Layer 3 of a small transformer language model trained on English Wikipedia (12 layers, counted from 0, width 64).
Take only the direct path to the model's output, skipping the later layers: a vector added to the residual stream pushes a token's score in proportion to its dot product with that token's output vector.

Output vectors of the tokens that the questions are about. A number n stands for (n - 500) times 0.0045.
"ior": 420 518 304 591 362 600 724 515 735 322 525 809 430 521 473 668 429 369 295 558 577 527 498 488 445 555 515 381 487 593 420 549 523 491 347 604 279 324 616 686 419 563 574 448 659 446 634 351 586 619 357 614 595 386 572 551 508 588 405 572 312 502 135 532
"por": 696 505 617 613 666 436 603 583 615 448 106 541 630 378 449 570 217 572 551 416 469 511 451 634 565 192 377 409 609 566 403 657 746 399 414 704 696 677 610 556 319 386 553 410 569 441 588 503 578 496 367 693 623 488 628 522 392 391 343 589 316 441 198 310
"day": 929 565 521 626 299 354 842 573 699 894 504 576 519 768 488 643 628 603 283 498 330 333 323 697 544 484 570 251 423 373 531 364 145 561 317 560 758 550 586 369 494 460 565 302 348 350 345 647 569 352 516 565 424 145 540 502 343 681 599 319 586 397 567 503
"ion,": 775 532 345 433 437 342 716 374 470 418 466 386 338 669 435 648 424 402 391 379 459 302 492 507 474 373 455 558 606 692 326 393 349 690 370 519 711 213 435 520 469 561 589 362 865 718 625 440 721 437 595 566 766 364 553 362 463 631 615 461 499 604 387 528
"otal": 585 597 358 453 401 517 685 419 701 637 491 519 601 391 438 429 448 637 261 568 467 336 691 573 165 394 508 276 395 422 496 461 526 346 149 769 319 571 416 520 786 565 474 322 547 626 561 569 710 372 590 644 737 535 496 646 441 642 293 817 309 388 585 410
"d": 570 764 562 661 604 358 531 501 545 411 424 528 558 556 528 452 504 460 595 580 505 306 518 278 481 395 379 549 494 370 663 364 598 381 770 385 466 702 647 474 404 545 349 393 524 534 504 408 661 454 573 400 521 415 677 390 392 526 391 487 539 580 420 498
" Song": 513 406 312 483 266 441 607 420 681 738 300 523 546 577 464 524 464 608 342 612 306 422 437 468 499 496 408 483 526 647 409 329 403 598 499 522 482 499 547 644 652 574 493 634 577 463 687 602 707 338 499 606 464 456 352 516 479 535 601 418 574 508 335 481
"ult": 701 480 654 514 285 272 702 573 483 468 353 542 505 482 455 449 603 299 588 671 646 460 577 602 387 494 599 387 451 196 444 655 511 339 504 585 678 538 383 431 501 416 348 641 609 547 654 488 669 310 397 683 484 599 458 516 528 563 426 450 421 413 438 494
"ography": 505 472 299 504 641 348 773 190 472 593 293 372 636 429 436 694 317 616 350 776 486 396 541 597 323 565 607 328 322 625 390 473 268 534 700 514 584 261 495 578 482 389 495 429 538 546 781 714 617 23 449 709 372 536 605 642 383 516 385 630 635 576 632 613
"itional": 705 534 242 535 447 452 928 362 712 330 334 558 666 350 433 641 518 690 583 703 307 521 491 247 383 285 579 318 576 396 372 527 522 472 124 541 476 424 465 375 628 669 442 375 773 477 635 817 595 526 495 524 755 510 467 384 402 727 260 549 496 594 298 474
"thlet": 612 486 694 516 323 127 836 576 351 523 330 588 769 519 471 601 269 791 344 587 520 408 463 405 440 520 572 266 431 517 261 469 508 504 590 469 461 686 674 475 669 284 767 460 490 360 560 442 376 512 663 541 633 459 476 828 475 636 449 546 262 503 384 274
"side": 529 561 322 544 614 639 505 188 620 665 668 491 729 537 472 634 373 503 418 613 313 569 275 425 425 425 563 360 495 199 456 486 536 414 623 449 594 558 633 519 692 502 370 338 559 325 516 601 486 379 501 582 764 206 499 483 409 784 669 486 381 494 594 442
"igned": 592 561 436 403 478 466 838 419 337 352 401 566 565 508 407 657 731 498 331 438 620 366 499 478 481 265 730 474 460 426 447 346 552 524 414 619 891 553 520 537 543 395 671 616 734 531 282 721 635 369 580 570 530 400 578 450 550 348 395 592 174 437 283 426
"ary": 669 694 219 487 449 420 539 618 647 474 714 375 596 648 480 460 445 411 420 630 280 408 514 430 462 604 542 619 179 622 235 610 714 390 441 621 452 288 465 644 565 605 617 502 655 483 556 499 696 570 193 687 479 389 322 477 592 456 440 556 412 443 503 386
" album": 593 565 284 519 252 389 494 503 383 720 279 423 551 487 477 536 432 584 214 710 380 271 324 490 434 572 514 457 569 490 397 336 307 643 631 596 604 521 455 610 677 544 515 578 741 537 814 675 630 376 542 419 503 381 317 868 342 415 431 588 423 554 414 722
"ed.": 743 259 511 523 602 632 708 373 269 444 581 822 475 392 403 381 448 488 361 447 356 452 530 393 304 343 517 601 513 568 303 604 566 557 448 443 704 380 430 569 438 690 579 655 716 773 360 412 618 801 419 568 582 341 581 539 380 394 369 462 290 491 459 642
"play": 666 171 498 539 279 689 578 462 458 716 388 570 613 656 427 541 306 711 353 575 542 392 490 333 560 343 494 359 516 662 404 360 445 499 669 519 554 503 730 416 705 502 419 544 631 550 713 655 639 285 601 516 460 256 721 505 329 667 538 485 319 274 238 462
"le,": 518 400 380 582 399 278 774 327 421 805 559 649 517 478 455 650 575 343 476 500 443 519 478 395 587 262 611 556 580 322 323 441 241 416 477 296 653 344 394 427 609 626 552 434 639 660 471 471 476 419 377 627 452 444 757 644 461 699 376 700 450 376 706 723
"ach": 612 556 393 433 473 505 551 592 432 579 535 578 650 523 483 496 582 467 431 554 443 522 579 562 527 379 657 286 633 335 450 469 574 456 562 426 485 539 659 671 397 287 313 432 636 689 336 401 625 296 360 702 668 495 290 581 510 548 295 503 392 394 629 577
" year": 612 373 397 506 554 446 546 504 472 430 240 600 653 660 475 518 503 493 325 487 497 385 342 544 439 446 535 565 425 464 417 454 617 612 538 671 607 469 335 344 533 586 792 558 520 580 445 530 432 728 447 565 467 383 287 697 450 518 515 441 570 432 625 396
"ut": 673 742 602 432 519 315 577 594 270 538 557 434 704 284 488 400 366 443 603 625 404 678 606 503 442 510 506 516 737 516 494 322 448 453 538 460 483 521 632 547 521 500 497 566 504 529 384 536 418 565 388 603 414 453 477 549 599 507 387 373 615 285 408 439
" ===": 606 659 634 438 754 250 560 427 591 602 480 531 589 489 476 475 286 574 118 533 578 567 594 588 327 435 667 411 662 511 464 381 438 480 567 292 823 466 423 258 625 729 348 679 766 418 393 709 344 413 330 590 338 554 462 580 497 364 448 731 424 531 153 567
"gin": 698 471 414 523 462 424 683 431 509 386 698 625 586 486 517 621 247 547 440 562 403 335 447 223 203 428 333 488 340 579 477 535 385 842 388 473 298 671 780 453 619 415 489 321 573 557 629 581 594 611 537 786 532 464 729 596 360 378 522 463 425 496 556 350
"anding": 509 632 396 239 627 529 684 347 538 495 599 500 711 198 388 559 602 635 143 374 368 380 364 481 434 647 631 481 434 692 525 526 345 456 539 694 490 562 486 647 401 406 663 468 812 481 295 776 631 394 414 722 371 289 471 510 514 585 384 677 653 302 230 667
")": 398 374 429 378 378 750 464 571 595 650 575 399 549 659 463 544 447 512 608 708 549 391 627 476 493 352 677 661 582 493 434 564 299 482 693 499 427 263 456 695 268 343 654 483 448 340 531 493 386 434 380 474 468 420 767 429 465 477 597 459 501 641 453 523
" office": 753 590 327 445 516 606 657 318 557 418 394 557 518 429 463 765 521 544 364 754 455 316 357 504 631 453 571 231 424 399 283 662 579 575 557 663 585 406 477 176 662 620 705 545 492 442 569 485 746 263 515 471 455 372 436 500 377 294 300 574 609 562 645 561
"s;": 600 401 197 516 348 408 438 445 522 459 643 671 530 295 434 524 362 549 505 569 344 608 291 387 480 411 717 553 572 505 473 504 500 531 485 427 432 518 473 404 440 528 587 410 760 726 560 354 829 547 822 556 623 396 468 319 332 568 692 497 208 610 566 571
"y.": 621 364 386 373 750 336 875 227 505 885 613 771 254 476 501 437 248 381 555 594 521 560 542 583 334 358 612 514 524 527 118 514 418 645 558 546 496 401 453 344 492 522 531 607 775 615 236 496 635 713 387 600 624 481 562 459 277 615 559 586 324 263 378 542
"xt": 523 664 437 367 307 314 591 194 656 401 453 730 440 263 450 437 365 242 380 622 470 268 662 273 422 423 684 486 317 460 647 417 630 607 387 595 780 536 552 638 754 400 370 520 580 561 739 482 612 499 266 729 757 412 559 716 421 625 556 448 411 466 428 600
"ength": 657 524 319 583 525 439 381 299 489 334 258 377 475 608 409 494 350 494 377 596 466 438 514 347 213 586 675 425 595 657 357 248 414 580 522 545 711 691 605 596 488 418 517 388 768 398 319 788 718 558 500 600 432 396 578 702 337 714 456 696 638 255 510 654

Each question shows what one neuron of this layer's MLP adds at an activation of 1. A number n stands for (n - 500) times 0.00076.

n87: 468 460 436 633 582 253 588 483 475 540 457 557 669 751 514 621 448 619 672 526 430 569 331 419 265 728 484 551 504 535 708 527 473 551 562 557 503 616 255 538 528 462 550 573 553 268 412 472 399 681 423 683 549 345 508 571 408 395 428 393 553 322 527 493
Which of these tokens does it push up most? " year"

n70: 427 712 329 514 757 510 485 424 419 537 426 278 512 511 606 513 525 430 463 745 414 390 496 552 460 632 655 529 483 547 663 498 496 571 467 537 539 554 540 626 504 392 665 745 605 711 482 604 247 395 405 312 408 491 463 360 553 575 420 516 312 409 295 600
Which of these tokens does it push up most? "anding"

n79: 508 537 301 510 648 601 470 547 679 532 464 541 509 608 250 521 374 271 444 391 615 389 270 419 701 570 408 619 540 594 458 591 598 409 483 455 611 501 291 487 496 579 356 744 416 391 691 361 619 575 294 591 528 599 465 513 538 455 406 554 486 424 592 462
Which of these tokens does it push up most? "ary"

n172: 385 483 585 386 466 532 596 385 618 414 499 577 451 163 453 518 365 360 355 803 581 659 451 516 297 489 561 433 234 478 688 777 477 456 571 552 502 471 240 488 463 411 489 551 564 493 607 567 371 556 668 485 503 622 580 500 598 587 720 751 351 295 475 425
Pushed down most: "day"

n281: 661 564 369 449 654 410 546 194 616 472 603 438 431 330 651 590 374 595 761 267 627 448 568 400 624 527 607 399 348 668 559 362 587 511 446 410 349 564 447 402 331 548 483 287 496 512 558 603 526 791 602 592 450 419 527 594 393 425 557 479 574 548 316 559
Which of these tokens does it push up most? "gin"

n162: 577 690 634 590 517 483 481 456 477 469 469 580 341 380 610 476 419 359 377 499 552 436 631 527 437 537 462 582 499 437 718 486 547 449 569 357 415 317 477 538 477 401 290 629 575 525 566 492 599 447 438 485 619 412 491 376 467 572 582 498 653 411 492 577
Which two tokens does it push up most, strongest first? "xt", "d"

n271: 459 462 486 371 394 450 622 595 525 711 351 413 427 472 571 466 562 653 317 591 607 543 435 385 558 286 378 642 305 615 550 389 572 372 314 663 614 314 447 348 573 536 304 408 481 578 447 558 785 592 636 736 500 483 540 617 407 395 342 522 721 698 527 602
Pushed down most: "side"

n307: 600 664 664 532 487 607 689 460 562 359 394 471 558 500 300 366 638 481 586 441 589 370 471 537 430 456 472 538 385 376 403 677 648 562 415 569 543 329 538 510 514 715 603 388 612 437 534 467 388 502 539 333 567 476 466 557 483 524 300 492 659 418 463 319
Which two tokens does it push up most, strongest first? "itional", " office"

n232: 407 499 377 480 511 474 435 573 493 405 479 459 376 519 679 643 258 342 470 588 541 572 521 438 756 549 591 394 566 571 684 400 351 440 541 417 447 604 435 355 729 553 605 781 437 388 390 516 439 397 513 432 406 492 539 476 583 337 596 364 324 644 512 523
Which two tokens does it push up most, strongest first? " ===", " office"

n153: 654 199 629 563 390 585 530 547 505 488 504 755 495 331 387 494 475 428 474 531 382 714 507 395 571 634 539 647 529 575 476 485 614 452 325 491 386 561 634 497 468 480 568 520 377 439 336 527 304 548 422 538 390 522 499 397 595 438 652 441 408 618 601 505
Which of these tokens does it push up most? "ed."

n116: 522 537 423 480 329 547 593 563 658 537 334 409 400 483 496 701 549 420 585 517 532 442 472 567 617 578 674 450 423 561 406 537 350 373 525 495 358 521 514 661 480 581 428 652 445 547 624 361 434 374 555 535 486 666 279 584 465 573 570 355 663 549 454 300
Which of these tokens does it push up most? " Song"

n311: 398 544 550 442 715 625 443 524 656 462 709 410 437 594 502 715 564 530 539 503 651 503 473 470 455 481 604 635 457 386 552 623 506 496 603 363 482 526 531 380 492 367 447 516 475 557 442 455 250 393 564 287 539 425 616 492 464 316 282 476 425 408 664 441
Pushed down most: " Song"

n227: 310 450 831 315 408 420 546 490 554 303 522 391 523 754 354 564 512 449 371 584 650 599 620 432 481 668 560 533 472 462 411 761 401 563 590 294 411 447 487 503 531 376 409 481 666 506 371 453 587 460 509 568 311 549 289 774 435 567 495 454 523 677 447 485
Pushed down most: "por"

n28: 617 686 521 542 486 519 444 510 474 683 597 467 466 565 578 347 590 498 506 390 541 491 521 494 623 481 535 457 540 353 636 442 480 509 550 329 649 495 572 441 301 392 409 678 267 394 590 596 535 522 489 388 493 554 460 497 601 277 423 432 481 375 458 537
Which of these tokens does it push up most? "day"

n78: 454 624 560 459 392 649 316 481 503 380 486 411 430 361 699 614 490 520 468 581 357 481 542 488 564 471 442 614 644 552 324 707 689 415 459 598 555 450 503 316 575 657 458 426 545 541 466 655 460 447 256 300 503 407 552 614 653 336 585 384 696 372 525 620
Which two tokens does it push up most, strongest first? " office", "ary"

n128: 650 448 535 443 466 454 482 514 431 482 601 664 397 472 659 555 568 352 691 464 647 557 511 497 517 510 654 414 461 464 271 498 510 536 591 487 294 638 640 381 449 725 320 508 531 532 232 497 574 524 453 646 375 571 552 446 501 342 413 497 374 615 502 397
Pushed down most: " album"

n315: 471 577 375 461 433 358 639 635 517 537 315 393 438 380 744 553 412 487 448 460 425 526 326 389 490 440 444 515 402 559 547 548 418 479 416 289 622 627 504 535 583 589 611 468 592 436 475 754 456 461 722 646 586 420 605 215 538 494 640 459 494 565 482 547
Which of these tokens does it push up most? "itional"

n154: 461 627 570 403 466 418 576 471 536 525 308 612 543 569 578 507 616 509 543 548 482 358 403 390 616 621 521 610 569 405 460 551 614 478 540 422 544 376 720 421 500 652 436 544 544 570 486 427 348 595 389 324 438 517 548 441 504 592 381 461 439 384 492 498
Which of these tokens does it push up most? "d"

n81: 397 252 391 373 377 517 350 499 372 762 526 390 378 347 619 716 638 590 442 470 530 445 586 504 531 394 549 514 408 491 566 344 537 494 485 657 614 678 351 645 352 596 531 470 482 575 578 500 539 577 551 336 451 586 738 502 511 583 577 492 307 337 684 538
Which of these tokens does it push up most? "le,"

n146: 366 438 385 705 484 381 429 581 459 377 560 596 562 597 580 526 454 400 536 509 602 404 497 346 519 526 411 583 475 693 504 489 385 526 487 430 168 637 370 447 376 479 439 573 253 605 567 510 516 576 585 581 457 598 627 487 528 409 371 341 499 627 639 662
Which of these tokens does it push up most? "gin"

n219: 348 346 357 658 407 640 445 499 356 471 524 595 300 638 424 743 595 711 554 499 631 481 580 667 404 468 609 377 377 526 546 462 732 529 561 573 460 495 364 258 568 456 622 426 513 466 389 553 473 504 658 371 419 620 320 361 362 432 613 502 589 643 400 628
Which of these tokens does it push up most? " office"

n263: 631 312 423 663 623 560 336 436 446 591 797 476 562 476 610 459 501 413 380 586 463 493 330 499 528 609 681 485 315 446 688 513 383 489 654 447 536 418 390 424 473 503 464 488 613 440 517 505 343 430 622 400 551 419 478 520 555 354 620 501 393 458 659 537
Which two tokens does it push up most, strongest first? "side", "s;"

n129: 316 529 395 420 589 710 441 548 470 501 356 339 492 517 406 563 275 465 491 673 603 531 506 505 413 573 579 531 469 448 436 366 306 460 643 487 472 482 399 283 609 574 486 602 519 619 533 534 577 321 748 484 566 461 418 303 539 453 595 590 524 675 701 554
Pushed down most: "por"

n213: 678 624 582 368 570 496 562 498 487 566 631 467 501 602 495 515 483 333 500 465 584 443 472 406 422 627 546 472 324 524 483 482 487 628 693 435 513 465 344 382 466 665 344 497 555 578 543 475 484 585 681 349 420 318 497 577 382 601 620 478 449 226 443 586
Which of these tokens does it push up most? "y."

n94: 496 472 387 420 659 553 476 498 510 391 280 546 677 494 491 553 490 380 495 474 551 397 631 531 489 393 568 463 490 469 511 605 494 401 532 266 471 412 369 523 578 590 420 534 503 538 632 605 610 473 572 403 496 514 443 520 386 730 344 677 569 561 525 403
Pushed down most: "day"

n113: 717 401 335 275 644 506 470 358 547 414 550 587 513 560 377 311 705 563 666 642 548 471 519 468 534 296 419 277 517 493 487 616 625 263 500 448 662 734 510 648 582 510 439 473 425 611 442 462 606 608 516 559 369 278 549 547 466 472 313 649 525 558 566 485
Which of these tokens does it push up most? "ed."

n101: 411 535 364 453 463 447 386 627 486 573 572 481 501 442 781 551 515 331 501 457 621 598 437 743 314 483 410 561 717 503 414 516 485 548 357 726 279 570 415 390 332 283 531 333 562 585 493 426 717 630 535 574 389 411 425 458 510 629 541 267 591 673 601 365
Pushed down most: " ==="

n251: 396 523 340 690 365 385 550 491 613 282 354 523 248 672 597 734 550 573 624 603 487 397 433 424 558 429 566 442 511 380 441 581 524 560 661 562 523 401 537 377 436 295 490 489 352 487 467 520 436 376 587 604 434 625 398 451 487 381 600 391 638 738 634 712
Which two tokens does it push up most, strongest first? " office", "ography"

n188: 652 549 440 498 497 497 193 536 375 752 700 477 543 579 471 367 584 279 526 372 295 500 397 238 516 490 668 667 467 202 602 541 507 670 477 484 545 703 602 428 393 491 444 593 477 504 476 357 265 620 309 501 725 509 464 548 581 486 476 556 650 379 536 616
Pushed down most: "ography"

n92: 679 427 464 486 573 453 502 588 646 489 378 456 476 398 341 451 578 456 273 270 397 373 660 509 587 258 504 651 583 567 658 497 543 631 402 412 502 458 547 439 444 405 507 537 555 392 655 575 532 541 559 359 480 383 452 472 437 641 652 548 541 527 512 602
Which of these tokens does it push up most? "ion,"

n200: 458 461 631 622 420 342 530 572 601 514 456 345 568 671 543 503 532 502 511 443 554 537 454 609 346 656 469 545 568 529 636 727 581 592 504 290 588 551 522 597 397 581 463 425 324 523 492 589 286 395 337 497 416 464 505 361 596 493 348 351 559 413 510 677
Which of these tokens does it push up most? "day"

n112: 548 392 319 422 295 537 325 558 412 389 524 409 657 399 482 360 494 330 653 576 329 589 553 431 482 590 754 610 306 708 400 642 768 528 536 476 741 286 508 367 687 701 491 566 458 443 230 551 441 460 649 587 520 555 359 400 549 512 569 585 468 617 540 407
Which of these tokens does it push up most? "ary"

n145: 507 478 420 556 257 613 536 632 496 429 450 626 440 503 574 592 486 295 590 788 595 493 540 512 623 590 420 631 358 591 536 553 504 461 477 419 503 632 671 570 390 468 443 437 339 465 535 363 502 456 445 347 583 559 592 454 591 553 361 446 395 282 406 621
Which of these tokens does it push up most? "ior"

n259: 451 471 547 765 500 510 528 541 509 602 585 491 424 478 553 624 531 243 473 525 466 423 477 449 491 429 522 639 439 484 506 488 385 545 469 425 366 411 504 370 594 389 581 643 537 549 734 457 439 364 540 299 579 420 801 500 355 467 353 510 455 488 571 562
Which of these tokens does it push up most? "le,"

n43: 613 325 536 503 474 560 587 368 409 621 293 501 521 608 592 444 677 473 624 544 471 449 635 355 391 570 586 571 574 321 647 568 365 394 363 385 552 598 433 474 312 573 420 578 499 646 695 466 480 659 536 467 488 416 442 335 667 552 324 432 428 770 581 454
Pushed down most: "anding"

n12: 539 472 435 472 443 503 623 459 396 542 599 424 662 401 472 746 533 427 529 679 448 399 262 600 621 638 437 549 347 493 406 575 288 722 480 716 427 475 665 534 476 567 620 467 570 420 512 556 452 438 478 557 333 386 573 602 655 389 547 515 309 304 493 437
Pushed down most: "d"

n56: 411 443 520 486 669 413 398 569 504 532 566 479 397 493 520 435 517 454 542 460 487 487 655 559 577 549 447 479 685 494 422 578 443 623 502 335 640 591 347 497 567 460 392 466 307 502 639 221 322 563 449 485 389 507 531 413 524 434 633 372 560 445 535 656
Pushed down most: "itional"

n298: 685 524 587 428 517 744 701 556 336 464 233 501 463 447 218 279 578 463 437 531 450 536 544 543 464 509 699 736 191 581 162 655 356 345 439 618 492 607 393 497 591 655 493 507 338 680 425 382 566 643 540 467 474 812 183 610 496 547 410 491 787 565 426 463
Pushed down most: "side"

n17: 443 424 562 299 552 576 598 567 464 432 471 599 360 595 550 296 388 346 545 514 512 491 475 420 325 414 592 524 531 484 489 659 677 524 602 453 444 545 462 302 597 517 364 641 677 700 349 450 558 486 752 421 500 574 431 496 341 601 501 451 528 529 611 649
Which of these tokens does it push up most? "y."

n256: 394 559 567 434 446 207 789 637 590 315 355 442 495 575 568 571 387 474 543 524 533 497 502 462 435 596 435 470 513 506 617 600 454 424 494 514 455 666 721 446 432 504 593 422 561 548 531 577 265 478 598 460 517 566 534 554 535 555 441 538 509 404 287 518
Pushed down most: "ed."